Layer 4 of a small transformer language model trained on English Wikipedia (10 layers, counted from 0, width 128).
A neuron's activation on a vector x is SiLU(gate . x) times (in . x), where the dot is the dot product.
The model reads these tokens: "ist" "ed" " in" " the" " " "20" "11" " c" "en" "s" "us" ".\n\n" "D" "it" "ch" "ing" "h" "am" " is" " l" "oc" "ated"

The vector x that enters this layer's MLP at each token. A number n stands for n times 0.0069.
0 "ist": -130 -29 0 -39 -95 35 49 101 -189 -59 144 -76 -1 330 -99 144 -37 -22 8 28 306 97 -23 162 -461 256 172 55 1 275 67 128 -55 -9 176 184 -33 -68 -77 115 -34 73 -38 276 -6 -120 191 -286 -27 107 -237 -145 118 209 -134 41 191 142 301 58 -223 -28 106 160 -165 139 -112 -50 -274 -118 -432 18 128 -141 -41 125 -105 -39 66 102 312 29 122 -65 58 -30 -61 177 65 -6 25 -224 85 42 47 -37 -162 148 1 -96 -112 133 -49 144 -390 297 -85 -122 -50 -34 -59 116 -6 126 265 -69 114 42 -115 32 -50 47 1 144 -13 119 33 -1
1 "ed": -21 -111 64 279 82 -88 -258 87 -109 16 6 155 -131 71 17 202 11 -67 213 102 223 178 -94 55 -146 -156 42 8 114 299 -69 157 117 -107 87 49 68 -265 -140 184 -38 165 -11 8 -217 -93 77 12 -26 219 22 -134 48 119 -80 99 39 200 165 23 -176 -121 214 276 10 58 -181 -97 -91 -152 -287 96 299 -56 -5 -182 170 25 -69 143 63 189 174 76 -118 -58 -49 20 56 67 -42 165 -4 -38 -65 -156 -8 -239 267 -40 -44 286 -4 -80 -322 81 -5 -212 -46 42 -48 138 124 -134 364 -41 144 244 218 114 29 38 -161 99 13 -88 79 107
2 " in": -82 1 150 298 175 -10 -115 -315 -128 -12 87 93 -26 -10 -90 -186 58 -149 -68 41 330 -39 49 -84 -67 -9 -52 45 31 -111 82 -110 4 -6 -228 204 184 -293 27 62 65 104 -22 -62 -284 -205 -71 97 -16 -21 -13 -53 -37 88 83 14 90 53 -45 7 155 153 2 116 32 37 -127 41 124 -86 143 149 373 67 79 299 -36 -23 221 135 -122 6 34 99 371 -58 -180 -44 126 11 54 156 128 40 136 -132 -21 128 -50 -230 -8 251 -24 52 -198 81 -126 -163 298 23 224 165 -6 25 -74 156 -4 425 62 -33 -150 55 -14 -43 -311 -17 -300 119
3 " the": 69 129 -66 81 84 54 19 15 198 40 -17 -87 -49 247 137 -49 -120 -163 78 210 321 -366 -73 -216 -206 -13 8 1 147 -253 182 30 -135 204 41 131 66 -12 107 202 101 6 -56 -134 120 -246 -138 -12 -24 -13 -2 -21 -81 194 -70 59 -139 -136 -9 -4 45 80 -24 455 25 29 -152 126 21 54 -76 -205 107 72 164 415 63 -37 -35 -143 6 140 -162 -50 -24 43 -129 4 239 -80 196 50 32 -180 160 -43 -12 12 -140 -24 -230 44 16 -115 -124 14 57 -88 15 346 321 344 17 94 -132 140 127 170 -44 -9 37 106 -132 50 -83 -135 -28 -3
4 " ": -10 32 75 177 302 70 -156 -7 164 54 29 -272 116 171 -48 -27 47 -137 8 51 272 -41 7 124 -54 -157 99 38 241 -172 -57 -67 57 -40 -304 137 82 -236 -114 203 116 -45 -115 2 -180 -22 -32 -37 -65 58 188 -111 -105 28 -105 302 -70 82 -143 -442 272 137 -93 63 -134 0 -52 116 13 -170 125 -31 471 38 7 -10 94 -71 76 -78 41 73 -41 58 87 -153 -17 49 85 -102 -13 47 -24 84 61 10 -140 13 -116 122 -72 -65 99 -105 35 -17 -68 85 -296 31 -44 27 -120 233 -115 55 109 61 70 11 118 2 -174 147 -64 34 -86 85
5 "20": -17 40 162 -29 -115 -232 -70 95 -174 258 -84 -305 51 115 -134 -6 50 -121 145 -53 -50 123 132 -81 82 -170 155 -9 218 30 -142 79 4 -114 31 34 3 102 6 31 230 -161 -266 -14 62 -71 -101 182 -81 -56 -41 -189 -316 -112 89 64 161 20 -354 -141 -94 146 -93 -246 -26 -77 70 -169 -6 -226 -262 -32 114 -74 -190 116 189 -141 -79 -135 -4 -81 -21 172 -10 -96 48 28 -10 -161 80 87 -88 168 -65 50 -456 103 15 -113 -83 -64 258 -13 -223 -5 62 -117 282 -113 98 -6 54 88 20 138 150 153 234 -55 -164 84 -193 -2 166 -50 -114 -9
6 "11": -46 164 67 -81 -38 -68 67 69 -91 187 -34 23 62 154 -68 229 -218 116 78 -81 183 -109 -9 115 88 -30 -170 -217 87 83 81 135 126 33 -103 455 247 -44 122 44 254 231 -190 -20 27 360 118 -109 -121 -25 -15 71 -365 -42 -222 -58 101 12 -103 -195 109 -49 8 237 -103 52 -70 -21 -114 -68 -108 -59 176 -175 -93 -33 52 16 -107 173 148 57 -79 229 73 8 137 139 -82 19 47 -51 -131 -46 117 200 -187 -45 -136 -71 -188 -125 -17 -112 -163 34 -78 -43 50 -160 250 -47 -137 388 -30 22 313 30 180 -67 -21 -195 -47 82 -154 72 -76 128
7 " c": 63 94 -82 -158 -71 43 7 -80 -38 5 5 13 46 37 51 85 54 29 20 -16 203 -349 -67 -187 -105 -163 236 -87 86 -150 -277 -190 -181 -36 -93 29 167 -200 249 55 292 64 -157 -67 -3 365 35 -170 -64 -146 -87 -143 -72 248 -14 132 6 -266 -20 -152 52 -76 24 -206 94 97 -142 63 -149 152 -145 -54 255 99 109 77 -178 204 27 112 -26 -84 34 -170 43 -3 -89 -28 64 -40 -58 -56 111 -90 -47 -20 -75 -175 -116 -302 157 68 -199 93 -185 -79 -59 95 13 169 214 143 -161 395 -128 -230 187 -247 1 190 -7 27 82 72 -192 24 4 -15
8 "en": -106 -50 23 139 242 52 -40 117 -172 -62 151 63 2 -251 -74 285 125 -26 -101 63 63 -157 -48 -85 -176 18 55 219 65 111 42 -103 -20 80 -1 17 147 159 27 173 53 -213 -63 -85 102 -94 79 -276 -196 48 45 -82 292 271 14 -61 381 -204 -187 43 86 15 -6 -86 139 192 -86 134 127 -189 203 163 243 163 1 15 -86 272 -108 37 170 -57 -22 -38 -397 121 58 231 52 8 -74 83 56 -30 44 -271 -50 82 168 79 -240 179 208 1 24 55 33 20 -172 -151 303 -7 -173 38 130 -98 -164 70 23 -228 79 5 -50 -38 42 36 88 250
9 "s": 4 -33 -5 41 268 -134 58 24 103 39 -147 -211 -198 78 -2 4 -1 -234 -269 8 9 -76 -168 -71 -261 -51 -213 154 -27 145 260 -8 -182 -195 8 -91 285 37 175 -7 25 362 103 76 135 71 180 -157 -134 69 61 -140 143 193 208 9 401 143 -145 -138 -20 202 -19 232 158 250 -53 91 -81 -297 98 149 -22 30 -173 53 138 -95 165 36 349 -168 55 82 -207 14 257 189 98 18 -69 5 69 13 -91 3 -92 -151 101 59 -134 -50 114 123 39 200 64 -38 -35 217 93 48 -282 -123 257 -12 -54 -67 166 -220 60 -152 -48 74 64 130 -90 162
10 "us": 163 -36 -92 -209 45 62 -137 52 7 113 -96 -93 -51 63 80 -76 -130 -149 28 162 172 266 -180 51 -127 -261 31 -92 -117 196 322 46 4 6 -8 -134 83 -133 -79 107 242 385 -119 2 166 -37 86 139 -211 171 1 -126 149 180 -43 136 58 -152 -18 10 -89 92 -19 267 -28 -75 161 48 -1 76 115 168 139 -15 -204 -88 179 -16 -298 135 -91 -207 177 120 110 324 54 45 59 -22 -197 -1 20 -48 57 -25 48 163 -7 -23 -124 54 164 -94 30 -57 117 -206 -90 92 236 -207 -234 -90 77 94 276 39 -170 -29 150 -59 40 -291 317 -1 133 210
11 ".\n\n": 0 94 -117 188 189 1 -82 -87 93 253 139 66 -57 -68 -78 72 169 -148 30 -81 279 84 -1 206 -104 -209 19 199 51 -127 -31 74 88 7 -238 72 61 -85 268 39 7 85 167 18 -304 -326 -81 -94 -120 -77 -108 -19 -24 251 63 154 74 28 -332 9 -10 66 114 212 112 53 146 33 1 12 9 -60 269 -37 188 40 231 57 130 -50 313 -74 -178 10 221 -164 -15 -119 30 21 -114 1 139 -33 39 163 226 -46 -102 -72 -29 -28 181 -119 63 46 -176 10 1 204 421 -30 17 236 27 4 97 54 -119 18 -214 -293 -175 -72 0 -33 36 -74
12 "D": -46 42 -223 194 -111 90 -71 -79 36 93 -13 -397 -144 195 -4 53 275 -2 66 -222 -63 25 26 -73 -70 57 236 59 62 2 -31 -285 -59 -31 69 63 29 -338 129 16 76 -117 -118 -153 -49 147 221 -173 64 88 51 8 -141 -2 -38 209 68 -40 -109 17 32 -304 48 -132 47 4 39 31 57 -317 -85 260 373 161 210 91 95 -50 -34 46 135 35 -186 107 9 70 10 7 -193 5 -216 -153 -166 -124 -71 297 80 -13 -84 34 3 -121 -218 -92 -73 51 58 115 44 87 59 -73 -120 -4 -82 113 11 -175 -18 241 112 -218 119 -192 -45 123 -175 117
13 "it": 186 130 -97 174 -115 67 127 22 95 -344 55 124 74 -18 -420 7 -28 299 -19 54 -104 -42 -99 181 -60 114 150 172 -90 -1 -69 -31 -73 27 -181 91 81 123 -232 -213 -114 -89 -28 -16 -317 -59 52 -93 -23 154 63 143 66 278 39 33 64 -231 -398 129 -105 156 153 -222 68 161 47 53 145 282 34 45 261 95 69 59 301 91 -192 -38 62 -160 64 99 -245 120 26 13 -159 252 264 245 -197 -37 224 -40 -203 -207 56 -49 19 -77 -33 -204 -196 132 113 -54 133 33 43 -65 -68 -177 -72 8 67 -9 91 -33 7 -55 97 150 -89 30 -167 0
14 "ch": 157 1 73 -111 68 -39 163 -76 -51 -17 159 135 -89 238 134 105 48 -21 -213 80 -49 32 -123 113 62 143 80 86 152 94 -63 209 75 128 -124 134 145 -53 -248 -129 -35 145 26 112 -130 224 -51 -276 -6 2 -98 -161 93 249 83 66 -73 -99 -29 70 -168 14 90 -166 55 4 65 -35 -172 126 -25 -79 65 170 -232 92 343 121 239 43 67 282 201 -37 16 309 -95 17 -107 211 -129 132 -36 204 -27 1 -363 -98 149 31 -95 -128 12 -176 143 13 231 143 359 -75 318 -102 187 -32 8 127 213 -111 -55 -188 -169 -92 -64 7 -308 -16 279 122
15 "ing": -13 33 -36 165 -43 -10 48 -44 -10 -94 141 46 -19 -164 -364 30 39 -228 61 263 -104 124 -18 -173 -168 -185 131 -47 76 31 146 63 71 -62 0 226 -134 -95 12 -296 -54 86 52 -109 -260 83 -211 92 -20 -75 -179 -91 200 -51 -4 205 208 -72 -91 -17 -13 73 333 26 82 0 121 4 -25 -148 -236 253 259 111 -152 -65 280 213 79 226 -146 70 59 152 -14 -9 -98 250 -209 167 -93 388 -56 -181 52 -315 -146 -264 248 -144 4 48 -17 -44 -46 -95 -95 -9 -52 13 82 -89 65 -153 327 -65 192 71 135 68 -12 139 -13 -78 103 196 2 -17
16 "h": 116 16 117 178 108 103 76 49 -86 256 -191 -341 -26 209 -163 214 49 -76 -130 -175 82 454 23 -133 0 -125 -30 -105 223 100 61 199 -75 -264 -83 103 -66 -158 -167 -26 -188 366 -41 -82 -48 -4 -39 -194 -8 -336 -197 0 177 165 -20 142 -24 98 32 -85 -123 -229 188 125 -258 -22 79 -265 -238 30 -155 158 58 115 -131 -124 78 182 198 68 -92 239 106 -89 36 131 -21 -24 12 43 192 33 -90 -14 7 -222 96 121 164 84 -100 -36 -129 43 -46 27 25 -80 233 72 275 53 42 -253 -43 -280 -133 -117 -10 -60 16 -190 144 -6 -105 152 43 18
17 "am": 108 44 146 -264 150 57 26 84 86 218 128 -251 -89 44 -96 116 127 -314 -228 11 -50 102 -56 17 21 -88 -113 99 172 100 42 156 177 236 34 346 -110 -167 -115 -83 72 115 -1 -58 -24 39 -78 121 -69 -131 -159 -278 110 101 -117 117 2 -91 213 -48 5 49 180 52 -178 -83 -9 -58 -9 43 63 206 -38 139 23 5 -109 49 172 90 -168 -128 -43 -157 124 -148 -7 138 -19 212 236 -165 6 -140 29 -185 234 -31 -30 17 0 269 117 196 133 64 114 61 229 -340 241 -216 171 -50 104 12 73 355 -1 -234 74 96 168 136 88 186 231 46
18 " is": -156 166 216 225 48 161 31 123 85 198 181 -11 -69 112 -155 -398 147 -205 185 247 136 86 -15 -14 15 82 -19 142 25 132 64 30 11 121 69 -77 291 -178 283 -8 254 40 -52 119 5 -82 156 -150 172 -175 126 87 -60 120 6 24 79 -126 -155 -52 -67 58 83 164 141 10 93 55 77 138 78 -25 220 77 -170 49 -28 -51 85 -46 -17 -131 144 158 421 279 120 3 27 131 -58 -15 155 -185 -132 -153 66 -51 141 -13 -198 100 -83 -57 40 239 -92 -48 213 -64 330 23 272 12 -186 57 119 23 -123 -54 -112 77 17 -125 128 311 -246 -18
19 " l": 44 -18 -30 132 92 301 38 32 -75 60 -184 -165 -316 47 -131 -162 -66 46 248 -8 92 -230 -25 -106 -17 42 54 11 90 110 98 -168 19 -56 -137 241 14 -294 47 -25 87 -65 -55 212 -25 -11 78 -186 114 -42 101 -138 -166 110 -34 232 -123 117 65 -232 2 15 -184 -91 -10 293 -121 -242 -22 169 -174 -77 329 -1 125 80 -250 33 224 -2 18 -52 -127 -124 335 133 100 -81 -71 29 161 -67 125 104 15 -1 -160 158 -13 -45 50 106 -249 148 38 162 -78 93 181 142 221 123 -67 -36 54 305 157 -65 -109 243 35 131 22 46 -59 117 -38 67
20 "oc": 112 90 27 -152 -12 -120 -169 260 -15 -258 245 -133 66 279 4 1 10 102 -214 -176 -282 -232 -51 81 20 -127 -78 73 -218 -62 158 235 92 118 223 106 81 13 318 377 63 -102 147 61 -76 41 39 -141 -8 66 -105 -63 -30 174 75 -41 99 54 117 17 -152 33 -39 -54 152 180 57 85 -31 41 106 12 278 128 83 -38 42 112 -181 57 35 -228 -48 -137 234 215 0 -46 28 49 242 145 196 236 -21 109 -478 137 -12 268 -15 -36 24 154 -44 30 -58 147 115 -234 236 61 28 62 -213 -14 -8 -86 -33 179 -76 133 3 -37 146 238 -271 -31
21 "ated": 169 115 -29 134 199 -40 -232 121 244 -222 132 25 26 -31 130 114 -2 -87 18 84 -81 -152 -77 -179 185 -255 -39 -186 12 110 -73 77 187 163 32 11 -106 -61 220 318 140 62 150 -168 24 212 89 -168 21 95 61 95 -202 28 -94 -82 -72 -35 -2 90 -216 19 245 149 325 179 -69 -7 -6 72 -25 264 178 23 -153 -326 79 109 -27 -15 161 -106 18 122 -45 -20 77 -37 228 142 -130 -12 -67 -21 81 71 -142 -200 100 126 73 103 111 -309 -168 -35 23 -148 -231 -179 296 26 155 7 129 -20 50 206 81 180 -61 195 81 96 162 147 -117 91

Each question shows the input weights of one neuron of the MLP. A number n stands for n times 0.00053.

n19 gate: 193 -234 355 -36 116 44 28 -183 -15 -87 -44 94 -151 -41 -177 -58 95 186 -39 -160 -197 -123 -82 295 -18 -58 161 36 -14 79 -38 283 -39 50 208 -155 56 -71 48 46 248 -99 56 -186 110 168 -22 4 -123 14 32 162 -57 0 61 43 -143 -54 113 -201 -35 215 -13 -147 -63 -57 131 -125 -207 -162 -202 -119 -91 102 31 7 54 51 7 -240 -132 166 -107 -142 7 66 -21 -204 -98 110 83 -57 39 150 -18 -25 -11 -63 18 14 -4 57 -125 -14 35 73 -102 18 -50 -21 10 -74 0 -219 -184 -136 84 -7 -77 72 97 11 -177 -101 -35 35 54 -55
n19 in: -293 45 260 204 -164 10 -42 -3 51 7 -15 -32 196 -11 18 90 71 117 -116 -114 -48 61 -78 -155 -77 261 0 0 -62 -180 125 194 56 0 -39 245 -66 -87 126 39 -18 -15 115 111 -170 -36 -7 -117 -244 -92 137 -43 36 -112 78 169 -66 -46 85 39 48 -29 -163 -4 -35 -40 144 -167 -321 139 -48 -17 113 -94 -239 -10 -114 -79 22 -18 66 -32 -113 -241 -134 55 85 -173 90 109 -36 -102 95 109 11 -63 133 73 29 -99 138 124 66 14 -123 40 -116 307 60 -152 32 94 202 -35 21 71 -83 21 124 -139 0 -7 105 94 21 -126 -242 24
On which two tokens does it fire most, strongest first? 20 "oc", 10 "us"

n116 gate: -28 102 -39 -55 48 188 14 93 25 -95 -217 -51 -18 -4 -80 50 -50 32 -59 118 -51 -131 -181 -106 -45 95 -192 -39 -170 64 89 -11 93 315 21 -10 189 60 -87 73 52 -162 168 266 79 -16 -121 29 56 -150 83 -100 18 -140 0 45 104 -11 -57 127 7 -14 -183 56 -76 206 67 -46 -28 -134 -65 7 -194 169 -3 203 -224 -178 147 90 58 -187 -64 -98 -145 -90 -167 -157 -18 66 -163 14 208 -4 -4 -17 -97 -72 -79 21 37 -24 -71 30 24 -321 57 191 -59 -69 -63 -30 -3 17 -107 -81 -127 -246 -151 25 -215 98 59 181 -141 179 21 50
n116 in: 104 -39 -83 135 -84 35 -81 -276 88 3 -112 -102 -76 -132 181 77 13 79 -62 121 -155 -37 -62 -82 232 70 59 30 -55 -222 -29 88 -192 93 -176 -22 -130 -31 127 -76 138 92 46 -151 -13 -88 -60 3 -13 -155 59 -24 -36 -25 -89 183 -173 33 16 9 -144 -91 148 -143 -55 71 20 53 -57 90 51 187 90 -143 13 48 -56 -81 61 59 -55 -40 77 48 -206 149 30 71 -27 56 -83 20 -49 -30 203 -227 206 -177 -58 20 45 46 82 104 208 88 108 -173 20 -141 27 -109 -23 -3 -88 -275 217 23 -132 66 20 -96 -144 206 -10 23 0 14
Which token does this neuron like most? 5 "20"

n86 gate: 61 3 -59 72 35 218 35 22 -20 167 34 -27 124 -123 138 -20 -151 65 -132 86 61 320 -188 -77 48 -154 -13 -217 -82 56 19 -97 -32 72 -88 -55 -166 3 -24 23 -3 -207 120 78 -123 -242 -261 10 46 75 -6 90 7 -115 -123 17 -207 -157 231 41 -82 7 -45 -92 51 36 -59 -65 -168 229 3 -48 37 99 69 -69 -3 86 -113 61 -82 -72 66 135 23 130 -13 -26 -172 49 53 -55 126 -23 -67 16 29 29 -70 -201 -75 6 36 -40 170 103 173 -164 -260 90 12 86 -29 13 -103 -20 -19 19 -120 -33 7 -159 203 60 93 119 -26 -74
n86 in: -29 52 106 74 65 0 20 -140 105 -113 205 -99 113 73 55 -97 -56 123 52 -85 10 17 99 -57 -193 -43 112 -54 -177 76 149 -174 -62 17 -27 -69 155 -69 10 -109 -30 102 -137 96 149 125 -70 89 -197 -119 -125 43 -10 -15 -7 26 51 63 3 27 128 95 -127 0 179 -90 128 -17 3 57 122 -162 55 -192 -48 -112 53 -259 -44 173 58 20 118 -16 56 248 92 135 117 -276 -137 33 -39 -119 183 91 190 -52 -112 -102 10 -105 -73 70 -16 -74 -165 -136 23 210 9 -9 -115 78 -226 10 -146 82 51 -70 87 -168 -232 -6 75 150 56 8
Which token does this neuron like most? 10 "us"

n21 gate: -7 -134 0 38 57 30 125 -81 214 -49 -82 94 52 -170 174 136 94 -224 146 -60 -21 -70 -311 -78 54 0 17 153 -74 247 37 135 -173 3 104 -182 132 -10 -82 82 -195 4 -54 14 98 -9 112 106 -163 17 -65 111 -17 -141 86 24 21 190 56 -112 -133 -35 -31 93 -98 -74 80 -10 -216 -52 -124 77 -124 -30 0 46 96 -119 -98 -61 147 -66 -3 136 123 -28 -140 161 59 7 24 -68 20 85 39 -193 -119 208 -102 -161 -83 -86 -111 -13 -271 -112 -39 -124 196 75 -103 256 -34 -98 61 -103 -47 3 120 -128 0 -103 44 30 24 -203 138 -157
n21 in: -62 55 53 36 127 84 -231 34 132 -4 94 146 -102 217 18 46 40 -53 156 51 248 167 3 10 -125 92 -129 -60 177 178 65 -47 169 109 -70 -60 76 -63 215 -136 -66 75 -151 -98 121 68 46 -47 -25 139 38 -132 -39 -3 136 48 93 264 -10 19 24 96 102 -46 69 -118 -71 0 50 -53 17 222 -117 24 148 -216 21 -85 193 55 -24 -134 -101 -51 -7 -161 49 57 -199 3 -254 121 73 258 229 38 10 -164 -211 -118 40 330 110 -121 -134 -104 39 -65 52 -21 95 -23 -125 -28 45 21 79 138 172 119 92 -94 -90 65 169 -38 32 71
On which two tokens does it fire most, strongest first? 1 "ed", 9 "s"

n153 gate: -3 109 43 -73 52 -66 -191 3 -44 60 139 84 132 7 41 -180 -40 43 153 21 168 57 -33 38 59 46 -49 10 -6 66 -93 149 -39 76 30 -274 205 0 -243 3 108 -162 -91 62 -20 -64 240 211 -249 -151 -88 67 -99 -196 98 9 128 30 69 30 -79 108 -130 -13 91 -15 -90 69 27 -30 -35 -51 101 -110 -6 114 -142 -107 -114 -133 67 -30 -25 64 163 54 -134 -181 -104 20 -53 -215 10 44 -330 -74 -114 -67 -13 92 21 10 -3 -107 250 37 -118 10 -207 -98 -191 99 180 -114 -16 -50 -71 107 -30 -116 83 16 -26 19 -120 10 72 -36
n153 in: -145 57 -106 -89 0 -124 -266 61 -77 -148 187 -84 168 -7 35 -100 185 24 7 182 107 94 -140 -16 20 -131 -58 183 10 -16 33 74 47 260 -182 -214 32 -32 32 51 -217 -88 -6 -128 -94 -223 101 215 52 55 17 38 130 -175 -61 -18 7 -3 -269 9 10 14 -63 -24 88 26 -76 48 -94 65 47 -50 127 50 43 -76 -7 -160 -182 -84 -87 -172 -139 -99 85 32 -136 -17 -83 -58 35 81 -102 -46 -105 10 14 87 -319 -17 133 75 -88 75 57 115 105 42 10 -129 142 -32 109 -7 -149 -14 164 -156 -151 -165 221 102 -95 201 40 -7 106 -3
Which token does this neuron like most? 18 " is"

n111 gate: -187 62 28 43 31 -34 80 -115 -72 -146 -7 99 -4 -71 26 -25 -63 194 -136 29 -51 -132 -32 -34 77 -64 -35 -25 100 95 -128 -25 17 11 188 90 -66 -157 158 70 154 -22 75 18 -205 -45 14 -80 -89 98 -217 -52 -39 -62 127 116 -69 -75 -105 -259 -68 76 184 153 24 -36 54 -106 -39 163 52 52 -65 146 37 17 49 122 227 -10 223 18 -157 -79 122 22 -70 262 68 -7 11 157 -245 -174 22 -87 56 -179 -94 -70 178 -154 55 7 -219 86 -14 -7 180 -245 -19 183 -32 -80 -80 85 -262 -244 -323 -32 -36 88 -17 155 49 -111 -28 93
n111 in: 148 55 0 -224 17 70 -55 69 4 -134 22 -41 -123 55 47 -128 -13 -84 94 67 29 -153 -10 -130 128 -42 73 -32 -143 171 -69 130 121 74 11 -27 -15 80 -175 -59 -73 -36 -26 142 -111 -10 57 152 14 115 -191 42 39 -133 -269 -70 -65 -4 -215 60 41 -72 55 -7 -35 7 110 102 299 -85 72 -188 201 -28 64 169 -14 167 -32 -194 -109 -92 122 -47 -31 -205 105 135 -36 87 -35 -270 153 50 -39 34 -80 41 101 70 -276 42 -110 -57 14 50 -179 -101 -147 -216 -57 17 -129 -14 -7 -35 -31 69 212 257 -131 0 194 3 162 311 -14 -50
On which three tokens does it fire most, strongest first? 21 "ated", 20 "oc", 13 "it"

n85 gate: -90 -97 320 -27 -43 -88 228 98 4 56 34 -13 170 97 -72 -4 -73 184 116 205 -11 172 -88 52 -196 122 59 -93 -47 -190 -112 106 54 147 89 -31 137 -35 -145 -33 -69 -75 -61 145 146 139 -216 -30 -100 -26 -44 54 -243 72 40 -83 83 -30 123 107 -18 -79 17 67 214 141 30 -66 280 137 -18 -111 97 -109 110 -14 -33 -26 -56 123 29 174 114 -11 47 30 238 -116 -22 208 -108 4 69 147 -23 -22 -22 -158 -57 -249 -66 -44 163 -250 72 -64 206 45 -198 201 -210 -146 -40 87 218 70 -11 -189 246 114 122 55 58 29 65 36 121 65
n85 in: -79 -195 -186 156 21 -235 104 66 72 -163 -105 -89 144 -30 -58 -210 -17 -60 87 -87 -153 -50 -150 -7 -94 124 -49 128 82 -182 48 -72 -187 -39 187 -106 36 37 -18 -101 -244 231 68 -22 39 -129 -89 -134 -67 -24 -118 16 116 55 -10 197 -4 64 -108 -92 -81 -75 84 -78 -183 75 -46 106 32 -78 116 -45 -31 72 -145 132 60 32 -172 -80 109 53 81 -285 42 79 -7 68 -4 70 152 -42 163 -198 122 -97 -194 140 -155 45 -122 7 -26 195 -145 115 -136 -115 126 -136 41 10 -87 -159 -80 7 45 21 -36 88 -180 105 -24 312 66 -173 18 30
On which two tokens does it fire most, strongest first? 13 "it", 0 "ist"

n69 gate: 137 76 154 56 -98 106 -53 74 15 22 103 10 -11 203 -81 65 13 100 148 -42 -37 -14 284 74 141 -101 142 83 194 -157 -45 15 147 71 14 44 -96 -57 215 -96 124 -201 30 -56 -15 118 -130 81 234 14 212 79 122 -268 -68 40 -209 -165 116 -10 179 -51 26 229 46 60 105 4 -22 47 -142 -7 -173 28 113 24 4 -109 135 -95 28 118 -65 34 53 113 -11 -246 177 -142 -50 123 -173 -37 102 -70 67 -135 -73 -4 195 4 26 -167 91 -160 -233 264 -36 127 -126 246 -50 4 71 36 -42 0 -161 -32 18 -43 -215 -38 -144 169 -11 -88
n69 in: 11 4 117 -139 -74 122 -22 118 -73 -98 -190 102 -79 20 50 23 82 71 -104 137 78 -57 239 11 -11 64 -19 -205 128 115 -26 43 163 135 -154 18 -47 213 -35 56 209 27 218 90 -180 -121 42 -15 11 -101 216 -198 -79 112 56 136 -19 -53 79 58 287 -199 28 -91 214 -144 141 169 -72 8 7 73 238 -122 98 -87 15 -69 -50 70 -33 144 -131 167 22 143 153 -4 -171 175 -137 67 41 19 -42 41 141 -70 -62 164 407 231 -62 -83 37 165 264 -39 75 78 71 -184 -41 178 93 196 22 -89 -77 -132 110 -45 -71 -18 -33 104 -98 197
On which two tokens does it fire most, strongest first? 4 " ", 12 "D"

n158 gate: -95 -91 213 69 38 -9 -213 -48 161 -13 -17 3 126 285 13 -85 -24 -19 137 47 81 -164 -13 -6 -99 -81 -203 65 -88 -121 -32 56 -222 26 -81 -9 117 -79 -185 96 -86 -129 -27 141 -76 127 -118 -63 49 39 -32 -77 32 60 84 -134 132 -75 -133 -73 75 43 -257 71 -222 93 111 126 128 -166 66 98 23 190 149 -137 -123 95 92 -191 0 -49 159 -94 147 73 -29 -72 0 -64 104 -64 -22 169 -40 -54 -29 129 145 -119 -146 -10 74 -89 89 -36 33 -70 -68 -19 -26 0 3 10 -45 -36 38 -80 185 26 244 -135 77 47 -111 -22 136 -112
n158 in: 92 -117 130 -49 65 77 36 -112 68 -104 131 -15 37 -112 234 30 44 17 -17 -107 -160 88 149 155 10 84 -186 71 91 -109 -101 -34 -164 120 151 79 118 -88 -129 13 113 -154 40 -90 -48 236 24 172 91 133 -20 145 23 87 -126 3 -202 -47 -64 -45 -142 24 -70 218 -89 44 -98 -74 88 -44 205 42 -47 -16 -103 -16 73 3 75 0 -71 -50 -61 136 46 137 -20 173 85 -63 -24 -20 -23 -92 181 -184 -152 -23 -147 -163 -228 179 117 6 -276 197 -65 -31 -167 -156 178 25 57 -10 46 100 153 -36 34 -154 47 -130 -119 150 -69 7 40 62
Which token does this neuron like most? 4 " "

n154 gate: -123 -41 154 -90 -41 -40 62 -24 -61 165 -43 -63 -255 -4 97 -289 -46 77 3 99 -25 156 -31 46 -10 123 -136 229 -190 57 14 -129 155 7 -171 -132 -185 13 -44 121 -45 -4 157 58 4 48 -4 -266 4 111 318 -23 129 81 -24 -3 -75 77 130 -170 37 203 -105 -11 38 81 -4 -31 202 -91 -88 116 -83 -10 191 -121 -147 -42 135 -7 102 -81 101 -67 117 -154 149 -142 -60 184 -92 141 31 39 -29 3 -59 -41 114 0 81 -149 19 -13 113 -253 43 168 -10 -59 132 168 0 -28 104 -70 -89 110 -222 -21 249 -59 -190 -58 -134 -10 119 -71
n154 in: 113 -197 -7 158 106 -153 -124 -69 -139 35 -61 -174 -87 -22 11 42 -20 -216 -28 -61 105 -92 -83 66 -55 21 3 4 88 154 191 -18 -278 150 98 56 -98 26 -80 73 -21 54 -157 -163 181 54 53 36 56 7 -283 10 -98 -36 49 -121 14 -7 -50 -25 138 213 -99 42 165 -260 78 119 92 25 -17 31 64 -93 34 171 -45 -110 -53 79 -31 165 -138 -71 -66 186 253 159 -4 -156 74 -114 -197 -86 285 -55 -59 -109 -157 -135 -172 211 129 -67 -10 43 50 -72 63 45 -41 -155 -3 127 159 63 112 127 75 -91 -28 115 162 0 189 7 45 -12
Which token does this neuron like most? 9 "s"

n148 gate: 235 26 45 111 202 -158 -107 309 92 -113 -31 129 233 51 54 91 177 11 148 -168 -156 -213 97 -99 -52 -11 -22 -159 -51 -111 -95 100 55 172 135 14 186 177 -90 26 -175 119 65 -47 168 58 -110 -243 -57 -34 -67 -176 0 -87 -7 -142 127 -211 208 14 116 134 31 -23 203 -87 -216 -15 -91 -105 26 -135 -221 -18 61 119 19 -27 -160 -18 244 -38 -22 -90 178 177 63 -141 137 45 113 52 -122 192 -84 59 41 58 -35 126 130 -130 -48 -18 129 -57 -31 -196 120 71 -41 -32 -56 307 -141 -71 110 159 42 113 -72 -56 26 -62 151 158 15 -98
n148 in: -48 78 0 -10 -82 -13 78 -167 -7 -157 4 116 35 4 -72 189 -85 -212 -86 47 50 -18 -86 138 -250 230 55 -91 202 10 61 242 -188 107 -45 79 22 79 -29 293 124 85 -99 259 92 -6 204 -125 -49 -166 -117 -118 149 -26 221 9 139 -42 50 -56 -74 71 171 -42 0 -55 -46 -73 -84 -17 -226 -7 3 123 -227 114 28 0 -170 44 -131 35 117 0 168 89 72 -32 -81 -217 -101 -106 75 50 -74 78 -79 -61 71 -38 -87 -200 -13 -282 109 113 0 -53 69 -264 75 -16 159 27 -14 -122 -41 65 -39 -156 -7 -66 -48 74 -48 -34 156 0
Which token does this neuron like most? 20 "oc"